Layer 2 of a small transformer language model trained on English Wikipedia (14 layers, counted from 0, width 128). Numbers have three digits each and are written without spaces.
A neuron adds its activation times its output weights to the MLP's output. To switch it off is to set its activation to zero at one token and run the rest of the model.
A neuron's activation on a vector x is SiLU(gate . x) times (in . x), where the dot is the dot product.

Input weights of the MLP neurons that the questions are about. A number n stands for (n - 500) times 0.00059.
n41 gate: 588406694361476534585620593383459804711353734440589671879684576609378633616488336616640610375578324442376672523439595357595298548447484633348504602395613234616236415547520627307397601276396520605523351496462138488496538496433528456437353446658706641328594435586488444327442382322415675532591415469592465387715393557371550406579661388563415386322612679551271496332747608464383384675368
n90 gate: 583430577663579519600864343372492423664595738484585709552629476703147411687588562550699413492615430817627293379598508558622464364492630448465535472694540477699598492547484334445587669612462401589628511428268380660492470426716583572639677619547462300611457672292703524265389622685520496400435650445626469530496563314737527572410596676787512618157512442394445555601723578559538454671512
n127 gate: 558561489735457538662504779781240532454518594332500516463710409589819596591667610652693590562594468627394582429429439567637630493526344592610648439340474314515565674425471684522399577475584696571682346542208648493539663475470500419562496477619650604517597350537468598321549426679493660379451475536430374435382373261441546565307567727345504482470460489562604568418420384569490415208515
n137 gate: 299668451549552628462538575427289597466487456668556750810397211231664527526474466649667249531636297526445431603558370568483552606487433482359250444757619441127465218337404330621487766704424456500164706629400669724492529397555596482762632808417482284454427441514676584349455675525620259610177559461441353479410605579504645703633652712613326638269337546500613427637386574395674474445675
n168 gate: 526391466470405399671593280522508170561449361519647579679392610768438604684334662579574642738328294375529388662492566650471511456223553567579621540274411578430445428496474529595325355361493430428500429398532512459418736630415599433746686481558352406578417450526619356496699361286691640533493486370479416538442507356426664702615511244474415562709474469449507525735552365540455615637426
n179 gate: 500443466513541590721399391508289300459525446500528318663589417332488534405488480356699435688329296576576605715348439464406541646265660667375316520589362152798606597698381377255668538592512496339316735421528776454512650415578710642537620654479391667508545381691496346586358377268757628500864364407631512508854574607320444457527508442525472614429554604346492232484434465438301444488686
n253 gate: 301284512125416186559745681587512661516403431308484810677464760585580413370406524240524516459538400622536707396425456445589625619422521418583661528476643398443355345448512536536436631327747443310535234318706436586658399209377391249714461542677466360578680711609508516488390409319479427385438685456784472646500480419434433381565465508424582464364611572440589580655659424508312567403276
n301 gate: 683521655854371554648691465376585285534822670610653495911466478785633416421587483530609414610468423521547539543500310466647548742580732659538466340662509373369535428837626491547366716610702326398405672525433509553449479680623726257443305586340698500651332761612453404117509558445562338192575563654224336595659487342398462504666521482504289418584562614648608616252408381487504343421583
n316 gate: 535366516528423328692421626508337515416651279363694416689855473621485512601426329523570496437351381451549801435496504635512338269429373429398270588473512688636477515481508747408450531353564694352485399481690472496466478561394612591306579774454426584291531470484439566669738258636425345386630587325515385522576527552362534736397500398796545538599633634587542737763543303504327526671407
n321 gate: 621459205445479488766338719366321540423715566366317701391471205512717445554413122391675615521405623544363447537504603524545471533377551571605480455610353488271854362634218512438344303548424500703618592520695205554593492586500405588744665530578601488568439604521443604520711347113513442475321464463536340406406479385529407630346568425623476287479483465288533766626496430687736662695592
n327 gate: 286559385199615472245551363806450493474579519610629464348603372507500538718428379610417526633352496602646493529619466409380541099580427420573474533515215434602541669629474507377548823467493586361447670575468531492412554699441522622485591305519428574533444467597315440496281465438266590420673365378536708553663534540359566343407652390548576556611458339480493223637677429462233471306541
n404 gate: 444526587320308693572504564467427619419374664372602669470390493398449674313579394265567308677523364500707493467630315619637504688644610323416439441588436334410245467351370448345348379366738567467398557379611625444543557511352344356608507515556256544579415346404573560699566485478584567361464641741618559592316619432519406461532284387352608261329579399393629302555268416712405580521429
n422 gate: 610642719323457468774584461303618204745524428645650459772453543541297505605442678356615139887495571724654580697377657579424828394495725447505430325434587495779528645626705329500448253481435352458491399651550415462649665749410657277533574659200373519740292648510397539349395476156349471524523509444514239305406653546418574695532412026505556420417365565459733524580298572337731061303606
n471 gate: 571596595331324479453591611570371338548188423536664663559456345576487375662390630296445545392433369481487357595411657431577612630372540278614400481503500344539583371506316555558430634603472500557656568740559385568525605379530410399381506567494497417481519494420519474468497781563368490451602390389419426540506619497376312607521491347561691676474418483558327446747574579445439484475500
n490 gate: 462314535512413547560567504564488444319450362798703512516394512336773504323504323504596454593504561702522375447886660716565416736805441426523571424530644485573317350508450332580237488478418442549566467441471649639642529492420347508607496616450654417722602652540481272534372528213653219263460504417629447544545492210461608701686433481534511622437411536320389538617400356661340403570438
n508 gate: 541266642466658562329077434673492389391717365694212504392520750403330521611303592536570699798576686544604665408685781560512545583417580392392436407428326595516325804476467643772451496238603500400570445434657556661373457613581577388308412385769357561587362488551585381585428303536454484608673568448335488570698475578562691558317702471500516318646239449644500452472541427398500300370529
n41 in: 397174550297414349614604388481259654459337413400559606747407416590481508527412504408725451535571286445504362630341500371424659534515547673552371778597627401462413530441549742376523542511640492496374445504409234511563620369536561473519751591526576526463673489437769622736800496537349344477602552399573417424788504580242445460453496301572677376500542424480504470563755564519363674799431
n90 in: 328485423406591421563177550593399566474447614519433393427283641204846519355466414456427402481627680296392683751598417474545477619360356492433493470332404518408489601399572530659485434537548614615453405642613572224507511474444147512279467512496383673482511261555279527477500516300508519573672304680350591561519237748369719399496382338330603594624450672670424492560431475534435392569557
n127 in: 528563432740381587731417597722239510476592525375711363482563674487871568575468622672696605532467514597269604462453447558606528607608413557535472433195432369578409524514550655461419507569623769597527428514432678397552541514433504453518497478588748503449475367449611614224526417472554663443418562563622489587385415324558455517315476643198613412453464552602581490420429390674453531248557
n137 in: 712450642578550360512413543571491295508711745462587495221571458829462767436491434422491727504443696595607633421431567299496475538379712612392611672488569578526685773720555652479496418492603301612858610274577434415208362321371631345344525447681366621586638823404508274529425470455608551457813586521573525616667500577427372661391365252370701425677496709473252362417593536513452624772411
n168 in: 496415599530582585244380555422415657333331673285366469522365572343717555442442419535438343427582646486447592288489303350407539576900260394578469554694474430543371627475604328482604438654420464627442455552483406511489403532644407617342160451260588610688468455452475522397391674644463399420597524535472564479386644490661430384534277773428584504368416557327561511387359554468548496427681
n179 in: 399522511626574511112522534372691421262381653398482359398573366578658549380313405533605703572546441420485423430401567384570700647508470587646417574679557713556507693631426515382267591728457522664631629546329348380645739562566496428504428473496354640565618367473419519588260458623283571545539576518568574592331485596591464312365460790470327485602839477337570537320440409675507409507646
n253 in: 601666500927421750635353445488436330479609295745533405338397378317309445651647545557479617411435624512598257533736700398421404420722551653209406417582441655323537484529349667571442373443321668664528779604596588449349432640619504674291484478404567475395305184228512378670635595647607592364428305475391587409471601608291582691452439551658232695615530460415375467438327508542766324424647
n301 in: 629594669829397594722686399370526271663724599492577496833512504768553475433633459395708463550487373532553651524551393460603541760568708635459415455618487339496628394837591496438500668565633268305425636472377583483343564651644757277496238422368504525536434764757480433324500713363441325190572560684217389539541483409382589441650576441484311438589672774553541418308454473550535314440608
n316 in: 310662437474562403585350530396530525493318489533604642697676408697522604544658257521610406615580525639457557626534264691515307603556392563850347409690544624573721650471504271536460578628560591568559422601426557676575623514523609418533432830456581331627269659462665596489568549660504460596584574572535656549360456311522351531465631688667415467589493554539300489403320428409600268619419
n321 in: 670314393380493610533518466544369423289651568332507683286622538568578561591455600474549826626457634426493589444341627698691755584354535424589408564474515526602500600574270564567403473467474391463514409313514457432658576493294305741549346249673428522460392751691563603668484446383242447508627430433344403418426628381228269521425555511519434272573572567383575526674810457768532603605447
n327 in: 405390462207591404507483297633410526327459415445593504459463449477440431548275427503677645613553416517708507447632439372422638350421528517560503631639250313548466576616307382493480620602319581305407595458435525432510565520315449325585464493689453597533265425451410415513419458507254609476721405463402591429691510451397606275362474599450500419648531365399453219667592401595413526523364
n404 in: 537478587622662398496587428679332352460496255707387412572456463415412224351358660771410400602798427547370496635515537511304485395496568768391616629387545785545589504362611637544563436547435448489493611585518481522413486313601652572481551577522614261346496550385324556555392656590565571312265536401436507567427504699587504613415550722618320923511579457639378474643448552381662369393418
n422 in: 362504228461607532289276580680474589291421504399251334254566467302582368312525312577303823331262323276346336160615230642558438643598462547455439732418399674228471259565321496612711644622565550675623512452492448622536380344535467686496496396612540479331657379552590420735600346520453496631564520438508579789475425432508451409417532681396504673725445491456463533328592441725271679628441
n471 in: 558532548433403384458511361674230297642453493511549445438457344842578485772427546367515565431354464546507425688448626458500496624316179357542539407450507374359539578567399489733493474588413583472531375828611424685567462461314529555486686511575339561430646490526365627386699704661471562453687409560438196668411601510419426445377542339586577489721350515546604625745475520525538634472576
n490 in: 569519450394221507463589616444441400414637622419575558775560332410620574408481455433427515581369541381682418706309288530417530531686477203653618315481427589504477575198530291576504496626633363548377401456325787324496427575488432427576400334257452489438402518492358454662484512626652668485606574391628447471429344402465333514290607573307219376403508544711383474504401425294222623493825
n508 in: 564592534469282362464555398416550391379515437621632383325368156404585435436440353540376474757345345555569504544481489580392690319561699443493348355716421489519433496544448444337634523743507380551397781554561609466547536419492411644627460353310547526388773201458482624574383760384592504730536551504396533465482336654754511397358572251530522385652689606432489445555706662713645464575433

Output weights of the MLP neurons that the questions are about. A number n stands for (n - 500) times 0.00056.
n41: 500417467546451623729551597448377519586473451542596584552712598571444699454486313612600582787528252450414382450450518473417427477626496574473399616642552481416170531522496477504362576028534576696285523351539516508312551394466428450603728534635636434449748388471547425723783351418381665507281469241636568358356321508267471580453686441520623279538566572600368377354496376611716851686536
n90: 433489520541456674465528595191651171608410618485301586482492573317730604398553346577590564322287404321399739552530487434485459536410648398500539643409384588273577578277696489447615258295500481478556477522586623328366382579372320515469497405564496662454429341781194547609346561226582402532475399692402570483388407728558628592466616340427566769584532434687298473510435349659231492527488
n127: 547686358738496674375489362508805632437500520456449474486753570477241504362402528367451488775594450612395517476406393434566432471656705587589523678449508471500492296468308399526623418473350248417366307556623532396539486425420460677442490617631204402786522678713492460549686305401575418550545399387413426522524485616373668298712659523296238260478287566455527419351777632432626280535670
n137: 359525603623301562257471462441679566395452518449315453621422585474630665617553459374513596640673511547433520397513346581753590727561671382577468411672193373405286397684411383735363414464572885521453439320476340435585706555601344474540655407322739561289320612843394525599261628575478249610415513404417613480068313486638528737421471443571420719546477518301621299748295752371689789797442
n168: 556604695320448504328485526293642678308646617269189286437565489239782615674500480393427459372560608470618571232535655538522438418793418353405488710696591538584484701591429508646500672583605538588409438523409447557435456399433451400465277463320667538453637520586281616592401496620435362464546515419446740337399737659555320449353511632461610454302229666492270622433168604374436415433500
n179: 454379431535426475258595543462678516448452319476696708670432528627724682774361466513580479409677518647566426570701653330508330555557447577468420483547446712349558289375397705779537412455445484454540524762441504466432473453355524504385385430669705424520098865242463637392426619659376324333299721464670534486471525325430633409330663537463554314582268554761325624378426383555864524648327
n253: 649421588549298337758681626788684492496484317303479447516269588608292680509667419294528565224491650403433440410492766316452643500647611832359542340496496564456408210542433541426446640462377472254431574468697500613427407539603532284471394456406602565335613471317334544662491533265605482400527573704684538752489580673674630496434433776567475720694940450467673668564523565634514229475349
n301: 162401337549607366445388536318563434432374419355258500323655572292291420632508504399370599588466572710469624485733645524421482488593285471484232525772626564585538411508316655357421109487456436367476323319392431296653705556421174701634398476545386386442641213487234567622623413302390611458584349659401530481470563530330357400504327595366425275464522324663432244703797647500628525417404
n316: 358720393446452348440391500248453583477250470638474651456418480793537614593469375367680474761552627647512496470554153666544359536693496624765479534718546621484627646403437282599445513678648573595496371642282517482523617448580384488601378664558483311763459819627584452438784852675488810488406590459492596514396314273446404329579738596458217532448658580315300437382367582352803355378530
n321: 542481517741578463538439578454364754507616492599408671361420484459643578383489597651540525379420627575442663570175467618559615535513500601703487434566401512599723357481225576391275354504282262730532617516577665342526549728477469657406593379616550436760556674671663379440682353338272439492299416287460440266253661419403445474512686516821171474539564475356189603544805444674666674578562
n327: 489341378325525265598689486746747397284544378478700699465481386541415264669595473543609365484450542432511587296427621525684484595472537496381663583511560312669504579524425398434448553272521640653482364421371508554500600607366418310388285500587379533559424459209745412398457648625413456466524478442482378387596317361564616534320360647504351528698294246420372238490492482596626394649407
n404: 508496542643744303456533422864453353322492363621400328507350293781521176512310540632446581608697416546233514627381600470433583597517465771481576452270583639660555481591579373458527536741201568529511585671388476422666635387676654539551490646546596254367432536410390590408417465543573513344441423531415450566312516712550569475434355613689279855560438457581560397543469592443607357421299
n422: 380558606584281613553404714513548363334640549328782475512612380656812758348464790313538770386487440542381473406632354517380374512500435453618748680533539492580482601223757649513435787229231743703378787399543572500755565455508525330513439248487941640599668285423413504530532565448517537360629551428547441456427286279695477556449594414626579126438323404640399395621412406477301663491443
n471: 568573725351447405575484301521226411573408568503621490470590433722492416541267579618486601478393476510530384594438472336430383560534223582632624475569419333358412632510615469651545443542410540474527431877519468733506490504244497449434622517643248384646507627547319510452813538621507727564652401551486389621543465478556456526483513396535493320739321500510662655522599432551611448542658
n490: 608360389388288648491523440585250396447701474229581422647773424174637500464611526403500605527405500382809655500525305553328533564783529330565658233754411412630386585337479364731664440783588346709369413386414517504701574721384556541471434492266564549467317279737446512602465324579500513558657755599368592476433453465491434353255702458445348423388628669828338538530538541334339450706614
n508: 170313641468594560478468459661206703305479421723587291197385549410472513450535487441316580663267397637844643377849445166431466414381542466488325387476444373720669475512603550909282504336610483412496648508565549585343727716614619496388556263357853504564641487455641598437509602483538344623431395357361406635591405634518549555246464568621384431516567500521517634504602323318805420427349

Each question names a token from some text and the token that comes next. It shows the vector x that enters the MLP there. A number n stands for (n - 500) times 0.0042.

Then comes g, the gradient of the next token's log-probability with respect to the MLP's output, scaled to length 1. A neuron's effect is roughly proportional to its activation times (output weights . g). A number n stands for (n - 500) times 0.00071.

" to", then " other"
x: 447480464506491368648479381389612383600403576484433337506291290640523472553401365617213300667522417618427482455448330611472344393561423591460484546562569245352514486595507400375557609344424431475339540502491561336381521547324345341477430597587628472639630580556513368527602423636522481696654434767652483391455372610567438387693423512652371491631495312470428472343591418390572523445757
g: 504556404586550548596544555252471707501690434580533346539501339471346562434596353610398455553489380697583530482628454328426555445554296366671446647642357242590618455453323527566594327575536646619789681560533500503338697562264293742556517398614237453646354385303325754288540798385538594567624428556604599536428525421631487737473570398463562255437503549260428449332439459499483546485295
Switching off which neuron hurts the next token most? n301

"cc", then "ol"
x: 411516383715769548586440447435462554384364461815579407480508574539596466455485427588494271520566612517260506618397411569553458515705327559492509421315591407727495460628258347467557473446426300388646628613464492418415495492528556607594416542440293399513627532575529669504577301522407585478274558535511542412603384271515478317636473419505546444492354619069393595543522436389666510657711
g: 419600530322313367386654416585551518532403244520496423316243674535734513381525540636332678401455424550565550557360446513524491536448421590493526286652347474469454572366401471296457562293716334379731512572607403432463472388591535459485780210640430282495633509422438512655522448639415553257577389475255521185542312367547415460626577591596527371732353174530589323377460476498623515302511
Switching off which neuron hurts the next token most? n490

" which", then " she"
x: 522697284440534373631421458577442433670423446503475390293460432496809549542551479510507525481564408710490585390536267622475340456667630856470457438451631482569681658507465365534539430520461446549472379491432389429505599371415444447366599723588419382642560520513403374675681432561293540371535596657637397424366444443393574307620585617533375491660496430371285250369525660345490449345529
g: 470508333592395708807662186641574339348516352451593390462403266375355379732560371463576330655654481498431640453501413701509365496379627303571551705360424509464693523449444324413717420298361535710419393408575614278345598504344480591401609473553398407612651576623491392554394522403435450495640222420487563703434280395439313609471606410546454680543345621481492624434492620390513783573479
Switching off which neuron hurts the next token most? n127

"p", then "ects"
x: 558506553592542428402402434355592513554549315587437387451772452503598476209469516581364473548594513612191664499358359574520388566526353639619504475348680306771475514669367531456591539643356565466366539609377431533561456403368538573710560710511272489487417456647508399625554438643465562382411410720508610524488363677319486357603408386404458398606339467261408420507563614617721450675429
g: 563702212755408427561458370616420691303488646345457471561530524671487459622467472501629572305263650843506464577416517336389333553622551521669440541491480432517462480567522368763565578501692639454613518469863710552476448526080489506597518520570468439222384719419336583522426637505485496565501382558561514554673410409475438775496609411171502357610499487545594432632651468541419354481488
Switching off which neuron hurts the next token most? n179

"m", then "u"
x: 563557515574719549307406361475412463584495461623670420337669540526559462260383558523328574553675603336408507570338306450564477418569256494450627562338594506535396504558431468352650489631278391374537343420298363385568402544378592467548548658489402463452490584637577661633539446548462588374261620538561617566516338569395530344665594445472483371676397482368425465223395601604742610477582
g: 654427358706368205601417440350719487451392391391524367466643653455570683338504523481499661486548550379504352738549444326569652469609408628588348453693321528374739372275661910569704425521547379619685357532527501408336368603694340449462546376435525290471442515461386566543529486467449329251454382522559604475312581533492643479364669379632572712455375409309582588316371390610488505563336
Which neuron, switched off, raises the next token's probability most? n179

".", then " She"
x: 655424308791389599454618460623483492663534466334521452511508207349740521692387558739682485539757381683531412446346263666505512673687682683390538544409522453369520574600463358364561492596534533462471322559451522356501249410492472495485520492625363489683525579648514477512619489512482561423512416710507552548585511420530428541519478568319451568682368557401397373560648519286560458468594
g: 675532545659425486619770419609695592442432386655434345554276537413618414391200611599580668550595406536612595384464341556495430405411633464456342394561514404474577584238531625283524484506561430670419374731367759527560509510760555577268535389490415555576399419414334375423744178329295526641433528399304630578404498294473347453689551483518424273494472387427356590517517292343329346623492
Switching off which neuron hurts the next token most? n127

"23", then " |\n"
x: 504484555720540484206367520420663588489444504377392333271569568609380456286431380387591538572535513416538485474350385448603355362578701488480470536518692635059523339691431395558551389328410505311375435632482322421479438345472422540300480531455221496550682680641416434613612356653366475299513501463670544485686383644445573521576587585364369506606441389286369484282632502396578498399611
g: 098665389504593607468497398585660514780605457462354389714664281470465571731526468526603508473632518755506662442592313575613319721564303535477539721790413725560428641408478359473354393657411509420461568440523491484796571521342531455607486438679361464724499483607407706598408589644281492515647504470331511573545369455492411399751452569645444467660473303659602470569575584625456437369366
Switching off which neuron hurts the next token most? n127

"ents", then " Aust"
x: 511549338541523580466402530413304649747475551446602376454601440693626457460352625573596521544458458560318450536446314351610404408557524690542188548405608394575551571478392380397610368645403490545444603407529387560713563561372564444352382624649316522574511657616383300655660435612554584411275260548701448494406390322583462368491452375528336565694473573461354598241518585432709359577627
g: 625376470537401296637462546514452302522690636413336155537529540339684534370523365558462414771623572364624549270615523809324645515518500724325317354538617361547491581537524460398459735254644521453343570608431671370443464489395455508592395632538452597683559615369411469570427448435464724538589363649446502540690266440429438809498507492665455445350294653439483390615642645550255546393401
Which neuron, switched off, raises the next token's probability most? n179

" at", then " Andrew"
x: 545560351515448547494430477643453536438359486417402481550482280404436436646505486742471307633555452707647618390398320498588557483549283487414333606561615467684513584664439514414475627328523339376426503582462407306380709367282479522448327722599442575543706500742502320347580432487595473345526454651412575413610395393472667454505479506589354578668486541303336370614624673441522655604716
g: 651619513406303362504428458551381647586453368400353670537531548460747499495471805614602720450388786353648515651544555428367193581649789337545615228433613502485554546504444453621501638362235380277426384540563589614460322459740604707643660852514310377449381482592594370602511433416588560497378313624471465451587466453455386637409718432551388453541366591644664538446448479456481550420552
Which neuron, switched off, raises the next token's probability most? n327

" in", then " "
x: 598546507566598664561361369439532579644396381281419442298573330446537400450504494641527390701704436734454618417373376611516474581570316573535467745472657509309497671517446467480600604472625474619539436602400425351640580365353446476566369483619342408601641579610429371466617416653564541491474359700561429327490377451536499435606581425659271649570431363567360426547661657467376690592670
g: 505593594657523661399735466551565329517809587432383681439609641417942387636534581465477557437492248473502426477541415631580197528596518467407678508412376388501451481533444214457659374662538621458267514455589657363465443376501526598560498369495460458525784318522337443458574594613605589537538759466593501579433434252482486560610493501422542545566412574073410401591447443655490826593425
Which neuron, switched off, raises the next token's probability most? n422

"ified", then " by"
x: 224480384462534615481435363466758565558705615362548398503573350488504339688333468515625349730522490622423507518470269378521356449535399492578589517498659620559490628587523586514380385729488346628446657547555426442681464471561280359478533537560350450470565587569268377418478515524560702472591412653548463512462309313450636337502572644394508499568455576309305703312454709425572614483481
g: 445406349514620507494413749443578530527706523579493536265792479545539406591469481621765395346400421625390470512267407523575590768594360511569507472432539383550704489492313588515543520348399523701238783489506469521400595402373324303334341916686366622484605484426511678540644508397409669423420468529435618478580392453429527698671475300595426266588485761372496489621515668396608463483690
Which neuron, switched off, raises the next token's probability most? n321

" Rec", then "ording"
x: 592501305808731555504490434464216721521379425452322312310726572543471478477389406545516514702379438664430596651326406571641498403532389582485412558376561369748494542540439258493493385454531549431360475564434616467523651372468349503555588429390338412379654493582616465511669350470402617439341455496548346591424342241456489619540438421501557368338507371375488574660733485367558542400413
g: 682431571761418735525434460498542487396690318675349286420498405463547373592586521431316130388622564498455431376516317504415618495732528390502510477370396442552580258489376545491437571685615655337651590582364543548502494495544423564493482309418588897347656607373501643611562517654462697669520574566811759556417549282674403532758454498582582592583569581519541514709462460467563709650415
Which neuron, switched off, raises the next token's probability most? n127